Layer 2 of a small transformer language model trained on English Wikipedia (10 layers, counted from 0, width 128).
A neuron's activation on a vector x is squared ReLU(weights . x), where the dot is the dot product.

Input weights of the MLP neurons that the questions are about. A number n stands for n times 0.0069.
n39: 20 61 15 9 -51 -20 11 24 24 17 -49 17 18 11 -20 -1 13 -47 -10 -35 3 -23 -3 -69 -24 -3 -18 -36 -10 -31 61 8 22 -22 -40 14 -14 10 -55 -8 29 36 29 2 -31 -13 60 -10 2 10 -21 14 27 0 18 -7 -2 7 -38 -2 15 25 18 3 31 -27 8 -24 -9 40 -26 -29 -10 -9 7 -33 16 -34 23 -9 50 10 -18 26 10 -29 68 -2 9 -1 29 -22 61 2 -14 42 -16 27 -69 -9 -35 9 -6 5 -38 -10 -23 -45 -16 40 -19 -36 8 -18 17 7 -4 13 -6 -21 5 18 -41 -26 -24 30 18 12
n59: 70 27 33 -27 32 20 -12 -44 16 -22 -6 1 -17 33 -25 -20 -7 -28 49 15 30 15 18 23 -4 4 -40 24 -44 17 54 -63 13 -14 -76 -41 -13 -9 35 0 35 6 -15 17 36 -44 -12 -29 48 3 -33 18 -26 -1 16 -12 -40 21 -12 -33 1 -6 4 -32 4 6 45 -31 23 -5 1 0 53 34 -16 39 24 -3 -14 -6 0 15 9 3 -54 3 -10 -5 -62 10 -24 -39 -13 6 -10 10 5 13 27 44 58 -47 26 10 48 2 -2 41 -8 -44 -5 30 46 -19 -29 0 14 -10 -14 -39 40 32 13 14 1 21 -12 -4
n89: -53 40 5 24 -3 19 -14 -21 -17 -46 21 -6 15 -14 -1 -5 -47 5 12 43 18 36 23 10 38 -37 1 43 -9 -1 -41 3 29 15 37 11 -29 -13 39 -17 9 32 -8 -11 46 21 39 -11 3 2 -22 21 39 11 -39 -26 0 41 8 5 41 -64 1 28 28 -14 -32 6 -15 36 -28 -22 -41 -53 1 -22 -18 -26 20 8 -12 -20 -3 22 12 9 19 8 -9 -5 -32 -4 48 29 -7 15 -40 16 -14 6 -2 -26 -30 -6 36 11 -36 -14 48 -36 -24 -45 -11 9 -6 -10 -23 -3 -24 10 -23 40 -31 15 -2 -48 37 -24
n148: 74 18 35 -19 42 26 13 17 -7 11 22 9 9 46 -14 30 -8 13 -34 1 -19 20 -18 40 7 -33 20 -15 20 -16 -39 -25 1 -28 8 -6 11 47 31 -41 40 -11 5 -5 6 1 -14 19 -3 -8 -27 28 9 -19 24 24 17 10 -6 12 -27 18 -14 22 7 5 -4 13 9 24 -55 3 33 -7 10 2 36 9 72 -5 -10 6 2 -13 17 25 -4 18 26 -3 -8 32 -20 22 12 18 57 11 2 48 -13 36 0 -38 -11 -80 -28 -49 44 -36 1 -27 -21 -27 -9 -41 0 -21 11 32 2 3 -18 40 5 48 46 -4
n180: 2 -24 -14 23 2 -9 11 -25 29 -9 4 -30 -23 7 -24 16 28 33 12 -17 -35 -12 -17 2 17 -12 -4 47 -17 -8 -22 9 -1 8 61 -19 19 -24 -57 -3 -30 -6 -30 -10 -26 4 20 7 -37 21 -1 -1 31 0 0 9 -30 11 -18 -2 5 16 19 -2 22 -8 -4 13 -29 7 -3 -35 -1 59 -42 3 48 -28 -50 -17 4 -7 -48 -22 24 -6 -8 -29 19 30 20 42 18 10 43 -1 1 12 40 -5 10 40 38 -50 25 14 -21 -21 2 -1 44 24 11 24 4 -21 2 -21 56 21 -1 9 -6 -20 38 33 -35 10
n210: 3 19 -9 -29 -27 0 -15 -36 -13 3 -3 -46 7 -18 -7 88 21 -6 -5 10 33 -1 33 8 -13 0 -23 -24 68 1 45 -2 -39 -15 2 -14 9 -51 -1 -7 1 14 52 6 -9 -11 -2 -47 -37 -19 -8 -10 -10 -4 -21 21 -16 -4 -33 11 -7 -23 -20 2 19 -5 9 -5 -18 4 27 4 -32 -4 9 16 -1 -16 50 -42 22 15 2 -24 -23 -1 -28 -13 28 13 -1 -10 9 8 -17 1 -21 1 -37 -15 66 -47 -38 21 -10 -12 6 3 43 -39 -53 -6 5 35 22 -15 -5 29 10 8 33 10 -16 27 -2 37 -19 34
n221: -23 30 -15 36 15 -12 16 2 -26 -6 54 53 2 25 -54 -11 12 3 -24 36 1 39 3 -57 -35 39 29 -7 -10 -21 -36 -12 -2 -5 -40 9 49 53 -31 -2 21 -62 -5 11 -39 8 47 1 7 -35 5 6 15 51 2 -50 3 30 -10 0 -31 29 40 22 12 8 -47 -20 -35 23 -11 27 -13 16 -25 4 -10 -20 23 -16 9 17 -54 16 -45 52 7 0 1 31 -25 -11 -5 46 -3 8 -25 58 -9 -3 -74 -10 -3 1 9 -8 -2 7 -39 48 9 -1 -14 -41 41 28 14 37 -11 -61 -2 11 -19 -21 44 34 15 -3
n229: 3 -7 14 31 1 -23 10 12 -7 -3 18 -27 -25 36 -1 6 24 -24 -37 5 -8 -21 -8 -5 -23 20 17 -1 35 -45 -17 -3 43 -13 -2 -20 21 -3 7 0 -15 37 -1 33 -69 -9 34 -32 12 -23 -15 -38 -17 20 20 13 29 -30 0 -26 -5 -13 21 11 -26 17 3 22 3 -12 -13 8 -22 17 -26 5 -19 -3 4 50 6 -15 -11 23 -7 -39 9 41 -4 -14 6 30 -20 0 -11 -13 62 21 -30 -14 45 -43 -8 0 -32 20 2 22 23 -19 -39 -13 -17 17 16 -21 -10 -6 7 -6 -26 25 9 -15 -16 -9 -27 36
n239: -50 43 -42 -15 4 -23 -35 19 -9 -17 17 10 -40 30 26 -28 41 10 -7 11 50 -20 7 -17 -12 -38 -29 13 10 -36 0 -30 -28 -24 -16 4 15 11 23 1 4 11 -11 -28 -58 -5 -19 -7 47 31 -12 23 -4 27 26 15 -38 -14 -48 -9 -2 33 0 -1 -2 25 -38 28 2 16 -14 -20 -4 -4 -34 -41 -10 -32 -32 -22 42 -8 -16 -2 -3 -31 15 -17 -12 -16 34 -37 -1 -42 -48 -34 44 -30 -43 -12 -3 18 -36 -20 5 -26 -8 -14 -30 3 2 -25 26 -1 -33 -15 -14 15 32 -14 -14 7 32 -4 -17 11 13 -9
n309: 11 73 -13 -24 5 8 -6 -37 4 -47 -24 -11 3 2 -24 -14 29 73 2 25 -11 -15 -24 -24 -40 -25 1 60 15 8 3 -70 33 -30 -26 22 -27 -36 10 -20 -49 -8 -11 -20 -17 25 24 -20 -55 31 -13 -76 18 -28 -10 16 -27 -25 -11 35 35 6 8 -14 69 -12 -42 -3 -25 45 -9 9 14 30 -41 -12 17 -2 -2 20 39 -16 -76 7 -27 -28 -7 -8 -14 37 -57 4 32 38 -3 18 -22 -36 35 6 -8 4 5 4 -49 27 4 20 -34 -20 4 -13 20 12 3 -43 -27 47 -40 -13 3 8 16 -19 -46 -9 14 -16
n339: 13 42 23 28 -27 -21 -5 66 -1 9 42 -26 6 21 60 8 3 15 1 32 -15 1 34 -40 -33 0 -42 39 32 -2 94 -45 19 24 -19 -29 -46 20 -6 -12 -28 -42 3 -27 -18 -7 -45 -26 29 0 -30 -24 -3 -6 -9 37 30 -18 47 -7 -29 19 -19 24 8 54 -4 -14 -15 -5 -10 -7 -9 18 -17 22 48 18 37 -6 -15 25 -44 1 -18 -14 77 44 -16 -2 -18 -1 9 1 -55 37 5 -4 0 21 -35 15 -30 -25 6 7 -30 12 -16 -11 -5 -9 -14 -22 16 36 -69 24 22 16 54 -13 -17 2 -22 -6 26 17
n341: 9 -13 -11 -2 2 -11 15 -50 60 11 -10 45 20 -62 16 26 -30 15 1 28 6 34 4 8 1 9 -39 -6 -9 -14 33 -16 -16 29 14 24 -11 27 12 -76 -15 -27 49 -58 41 -2 -12 -17 67 39 -31 -4 14 -15 33 -10 38 56 23 1 -28 -32 28 12 -5 -24 26 -17 -26 35 41 19 -19 -62 28 36 34 -21 -23 4 38 -12 -11 -22 21 -4 37 33 -14 24 -39 -3 -10 -26 -32 38 51 -11 22 -4 0 21 -37 28 20 20 -24 44 2 -6 -1 46 28 -33 -32 5 -22 -37 36 -23 31 57 -22 -16 27 -24 43 47
n361: 8 94 25 -1 31 -41 36 3 -42 -4 -58 -39 -26 -9 -27 -13 40 5 3 34 -40 -7 -27 -13 2 14 38 10 21 40 -70 43 16 7 -45 13 6 5 -7 -49 -17 18 -42 10 47 -3 8 2 8 -31 -26 0 12 10 -11 -17 -30 5 -22 -49 28 -13 -7 -13 -41 -10 -35 15 -22 18 2 58 -12 -15 -13 -64 -35 28 16 44 16 -25 -9 31 -9 -35 37 9 -22 16 -32 -40 -7 -38 -16 -57 -7 29 -52 -28 5 -26 -32 -22 31 12 -38 68 26 -6 5 -68 4 -7 14 20 43 36 8 13 -18 25 35 -34 26 35 -10 -33
n364: 23 5 -46 31 -9 22 7 6 -3 42 -27 -3 -26 -12 10 3 -5 -18 -11 10 -3 18 1 22 13 -18 -21 -7 -11 3 -23 -6 -29 -19 11 -20 -9 -59 13 -13 24 -42 -36 7 53 17 -1 -1 -8 42 -18 -38 -17 -13 -27 9 -25 -28 12 44 2 3 -39 -45 14 -14 -4 -34 -6 -20 -15 -1 5 -13 -46 -6 28 26 7 -4 7 -21 33 56 47 -13 -25 29 -65 -39 -25 -32 -26 35 -8 40 9 -6 -5 9 -20 5 -14 23 2 -2 -23 -15 -38 -48 29 -43 -15 -38 24 -55 -4 -27 -12 -4 -32 9 -8 6 -15 20 1 9
n394: 59 35 -61 -5 29 -10 -7 -28 10 -7 -22 -9 -15 -19 -8 34 20 -10 11 81 -31 11 10 -37 -37 1 60 12 -34 -17 -16 -18 -6 37 31 -37 6 -7 -23 7 -17 4 30 9 -41 -5 -27 13 -7 15 40 -1 -29 6 44 -10 2 -25 6 -59 23 44 -10 -33 3 35 10 9 22 24 -45 27 -5 16 0 19 32 4 -18 2 28 42 -4 65 -44 -2 16 -50 -8 -13 6 -23 -12 27 66 4 17 2 58 -21 -1 17 -29 26 13 43 61 -23 -22 69 -7 29 25 28 3 -5 -35 19 25 18 -39 -8 -8 -21 6 21 7 29
n447: 89 14 16 -35 -65 20 16 -41 -14 6 25 3 -28 27 -7 6 21 10 30 -13 -9 28 -29 -64 5 -43 -9 -16 8 -44 -5 5 28 4 -14 -31 8 16 -16 10 -44 -2 -20 37 32 18 -22 -1 -10 11 1 -21 19 -11 -14 -23 16 3 41 -25 10 -5 35 2 -8 39 -26 32 25 -51 -2 -2 18 8 51 -44 -20 -10 45 -2 28 -19 -31 -5 0 19 4 -42 -35 0 -5 -42 -19 13 -58 68 36 21 10 9 -35 37 3 1 23 22 41 -24 -22 -8 9 -20 -18 2 5 16 -6 8 -74 -1 -18 16 24 -22 -1 13 -29 1
n464: -32 12 -31 37 48 3 1 40 -20 10 -14 -8 -45 41 7 14 26 -18 11 -3 14 -33 4 44 -20 5 -28 8 22 -6 -26 -6 7 -9 61 -28 -34 34 -31 -44 19 -10 8 4 -11 7 24 -12 69 22 -7 5 -17 -12 -24 -8 -5 -12 -16 -10 -27 9 -13 -19 -24 -12 -2 3 3 -18 -51 -35 32 -6 -38 -10 -17 -40 -26 5 -48 13 28 6 20 -20 -6 35 -52 -7 -3 41 -34 11 31 -11 -1 -51 21 -17 39 3 24 3 1 23 -19 -42 -8 -15 -9 -2 21 -15 -49 -19 -26 -11 -48 28 -27 -15 0 -14 -21 28 -11 -15
n484: -4 -3 -32 -15 2 -18 -14 -2 2 -7 -55 -2 -42 -10 11 -1 -11 50 4 8 -29 11 -19 -24 7 11 8 -28 -29 13 -36 19 -57 22 -6 -16 -34 -11 -21 -17 -36 -22 -14 -27 5 -45 -13 22 -47 21 25 53 11 12 10 -5 10 5 2 -7 -11 -30 14 30 5 13 -62 -12 45 25 -26 15 28 1 -25 -15 -13 13 -24 7 0 -25 -22 29 1 20 -28 -15 -20 -10 -29 33 -9 -19 44 -65 49 -4 -5 -77 3 -5 36 -29 -8 15 8 17 -13 -5 -2 -14 25 -9 -6 22 -10 -39 2 -5 23 -14 39 27 20 -17 -1 -47

Each question shows a token from some text and the vector x that enters the MLP there. A number n stands for n times 0.046.

"se": -11 -21 2 -4 -19 -23 -4 -17 11 11 13 39 23 -13 -1 -6 -3 -27 -14 -10 35 -46 -19 18 -24 -8 16 1 2 1 21 -10 17 -19 -22 23 12 -5 -9 17 47 -32 13 -28 -41 -23 42 -28 13 -15 -17 7 -28 -32 -11 -9 -4 18 6 15 14 13 -27 -34 7 -9 -27 31 -4 -48 0 8 -8 18 15 16 -23 30 -9 -36 7 14 38 0 3 38 -28 18 -9 23 15 7 35 -27 24 -11 21 7 15 -6 -1 51 17 8 0 -32 9 38 28 16 1 30 16 -11 19 37 1 -18 5 13 26 -28 40 -14 -18 4 43 32
The three highest activations, in order: n341, n221, n59

", ": -8 -31 0 -22 1 -10 -30 10 12 44 -2 47 40 -12 29 14 2 -39 -25 -8 20 -4 13 16 -15 -29 46 22 1 17 10 -16 39 20 4 4 -8 3 30 3 20 -50 -12 2 30 4 17 8 -19 18 2 -8 -12 -1 -5 -11 -26 21 -20 -22 45 2 -24 -29 -26 -19 -5 12 -16 -20 4 9 23 -8 21 38 -8 -19 8 -36 8 9 -1 17 14 -1 -22 -5 -1 -8 41 -7 -10 24 -11 -30 -8 -17 29 7 -19 13 6 -51 29 -19 1 62 19 46 -20 14 -43 32 -4 33 8 -25 -1 -6 -1 -4 25 2 -11 -3 18 16
The two highest activations, in order: n394, n59

"t ": -24 -38 -1 -20 29 -15 -26 14 -1 8 -26 36 45 -2 23 12 7 -37 3 -3 4 -20 12 18 -15 10 45 -1 -8 30 39 -26 27 17 -20 28 -4 -4 29 15 12 -49 -12 10 24 -17 12 -4 -7 -6 0 -8 -13 31 5 -10 -46 -2 -15 -34 38 -8 -49 -30 -17 15 -6 -3 4 -11 -14 -2 -6 12 24 5 -20 -6 20 -6 -3 28 17 -16 18 6 -49 13 5 -8 39 10 15 -33 27 -2 -14 14 9 -13 3 53 -14 -51 16 3 0 56 5 29 10 -9 -46 15 16 -3 23 -18 2 -9 -5 9 21 13 -22 -8 21 -12
Which neuron lights up most? n361

". ": -10 -58 14 -44 1 -20 -43 -9 18 0 -19 39 3 18 -16 16 -25 -18 7 6 11 -32 -1 31 -10 -13 13 7 -28 -6 30 -4 21 10 -18 23 -8 -34 32 18 43 -43 -3 11 3 6 1 7 -7 -1 0 -8 0 3 -16 -36 -19 13 -21 3 42 -8 -33 -9 -27 9 -15 6 -14 -26 -24 7 6 -8 15 61 -8 -12 8 -39 -17 7 13 14 22 3 -35 4 7 -14 15 16 9 -1 -40 -21 -11 -13 -5 33 -12 7 15 -57 21 6 13 61 -4 24 -4 -19 -43 -15 -7 17 -13 1 -15 -15 12 22 37 -3 -24 13 22 -2
Which neuron fires most, and how strongly? n59, at about 12

"an": 3 -32 23 -49 -25 -9 -11 21 -11 15 -1 27 9 -9 13 12 17 0 -27 5 3 -5 -5 16 2 -22 39 -4 -12 -19 -6 -7 22 3 7 35 -8 -8 -22 10 28 -31 12 -22 17 -44 12 5 34 -38 47 10 -13 29 -21 0 -28 6 6 20 36 -15 -20 -33 4 -33 -14 24 38 -17 3 -6 3 8 7 6 -7 -16 -12 2 -4 5 24 10 26 3 -19 3 -18 13 7 11 7 -23 -22 -17 -11 29 13 -9 -4 2 15 -63 13 -40 -11 52 14 45 -32 -11 -29 10 6 31 -5 16 -40 1 50 -18 21 -22 -45 -16 18 10
The two highest activations, in order: n484, n361

"ac": -30 -32 10 -30 8 5 -18 6 20 9 -10 23 19 5 9 15 17 -22 -10 -37 11 -11 -13 30 -16 -41 -8 -20 -27 -9 -2 -22 14 -3 -10 18 -6 -17 -2 49 36 -5 6 -21 -24 -32 3 -3 15 -46 10 -9 -14 15 1 -40 -14 -6 -30 -10 35 7 -18 -24 -2 -6 -37 -2 -1 -31 -4 -18 22 25 -14 15 5 15 3 -7 -21 31 59 -14 28 -2 -25 9 5 33 4 -9 1 -38 12 14 -14 -21 37 12 -3 32 -23 -18 1 -5 -9 55 18 35 13 19 -27 24 -20 17 6 6 -4 5 -3 -26 41 -31 -44 -41 30 10
Which neuron fires most, and how strongly? n239, at about 1.3

"in": 5 1 12 -13 -22 -23 13 -23 4 9 -16 24 28 -13 8 15 13 0 -14 -3 11 -14 -20 45 2 -23 32 0 31 -19 10 -13 48 -3 -7 52 -10 -31 -20 15 35 -15 11 -22 -3 -12 12 -1 27 -20 17 13 -2 13 0 -5 -6 5 -1 6 81 -4 -8 -25 -18 1 -3 23 29 9 -11 -21 -7 15 -8 27 -15 -23 -31 -18 -1 6 39 -9 13 6 -31 -7 -18 25 6 -2 -4 -26 -20 3 -15 24 19 16 -17 19 35 -63 11 -18 -10 56 18 43 -17 10 -15 15 27 20 -13 -17 -29 11 23 -10 21 -25 -40 -33 12 -13
Which neuron lights up most? n59

"ch ": -35 -20 -16 -45 -9 -37 -7 -4 -4 12 3 45 -6 -5 42 26 24 -50 -13 -33 10 -9 -12 -35 -13 -10 50 -16 -8 17 20 20 23 20 -8 35 8 -11 21 28 21 -23 -8 -2 -11 13 27 27 4 9 3 1 -19 23 -31 -11 -23 14 -4 6 25 -23 -10 -23 4 -12 -4 20 -12 -4 -20 15 8 -39 40 25 -15 -28 4 -33 21 18 14 -13 24 13 -15 -2 -2 -40 41 7 5 0 22 -25 -9 -2 3 16 15 28 -6 -44 9 -1 11 56 34 12 -13 15 -47 17 13 -9 13 -15 -14 -13 -10 6 40 7 -39 -6 -4 -6
Which neuron lights up most? n239

"t": -13 -14 16 -2 -2 -14 -16 -11 16 -11 -3 -9 13 -4 16 -4 2 -45 -4 13 -11 -2 -15 31 -16 -20 40 -8 4 4 8 13 16 -5 31 30 -8 -17 5 29 15 10 15 -23 34 -36 33 12 6 -12 -3 -8 -12 12 25 8 -7 -43 -12 -3 26 2 -50 -42 -4 13 -22 12 -2 -43 -15 34 10 25 7 7 -21 -17 -17 -6 -4 41 44 -24 8 26 -70 7 -8 5 24 1 38 -25 13 -16 -9 -13 30 16 8 38 1 -31 14 -26 8 65 26 39 18 16 -27 3 15 20 -12 5 -12 -4 1 -1 1 -23 -22 -48 -1 5
Which neuron lights up most? n394

"the ": -11 -31 23 -13 -13 -8 -42 -12 7 33 -18 34 24 -7 23 27 2 0 -35 -14 0 -11 -15 25 -12 -16 39 10 -12 3 16 9 1 -9 19 45 23 -34 -12 -5 17 -61 -11 -1 18 -4 22 14 8 2 -12 8 -4 16 4 -17 -13 23 -3 -14 32 -13 -14 -39 -39 -10 2 10 7 4 -9 -2 -11 -7 34 18 3 5 0 -4 -19 -8 17 21 28 -5 -24 6 -24 -3 43 20 14 -2 -14 11 -22 -12 40 11 -9 14 -4 -52 15 13 -8 66 29 58 -53 -8 -33 14 29 3 -9 7 6 -30 12 2 13 22 -4 -12 36 -28
Which neuron fires most, and how strongly? n341, at about 2.4

"at ": -2 -27 27 -26 29 -24 -46 1 -10 31 -32 28 18 -14 29 18 11 -6 -9 11 9 -31 -19 20 9 -36 52 9 -5 25 15 0 -5 -11 -10 31 -4 -25 -13 12 21 -42 -21 9 1 0 3 27 12 4 -15 6 -13 22 -18 -15 -10 -2 -16 -2 27 -15 0 -40 -37 -17 -20 13 -1 1 -11 27 0 -15 7 10 -20 9 9 -16 17 0 7 15 2 5 -26 19 -15 -18 21 4 15 -22 10 -22 -14 -18 45 1 -25 19 5 -64 43 -3 1 63 23 45 -39 -19 -47 -1 19 12 -1 -6 -16 1 18 -11 18 -37 2 8 7 -39
Which neuron lights up most? n361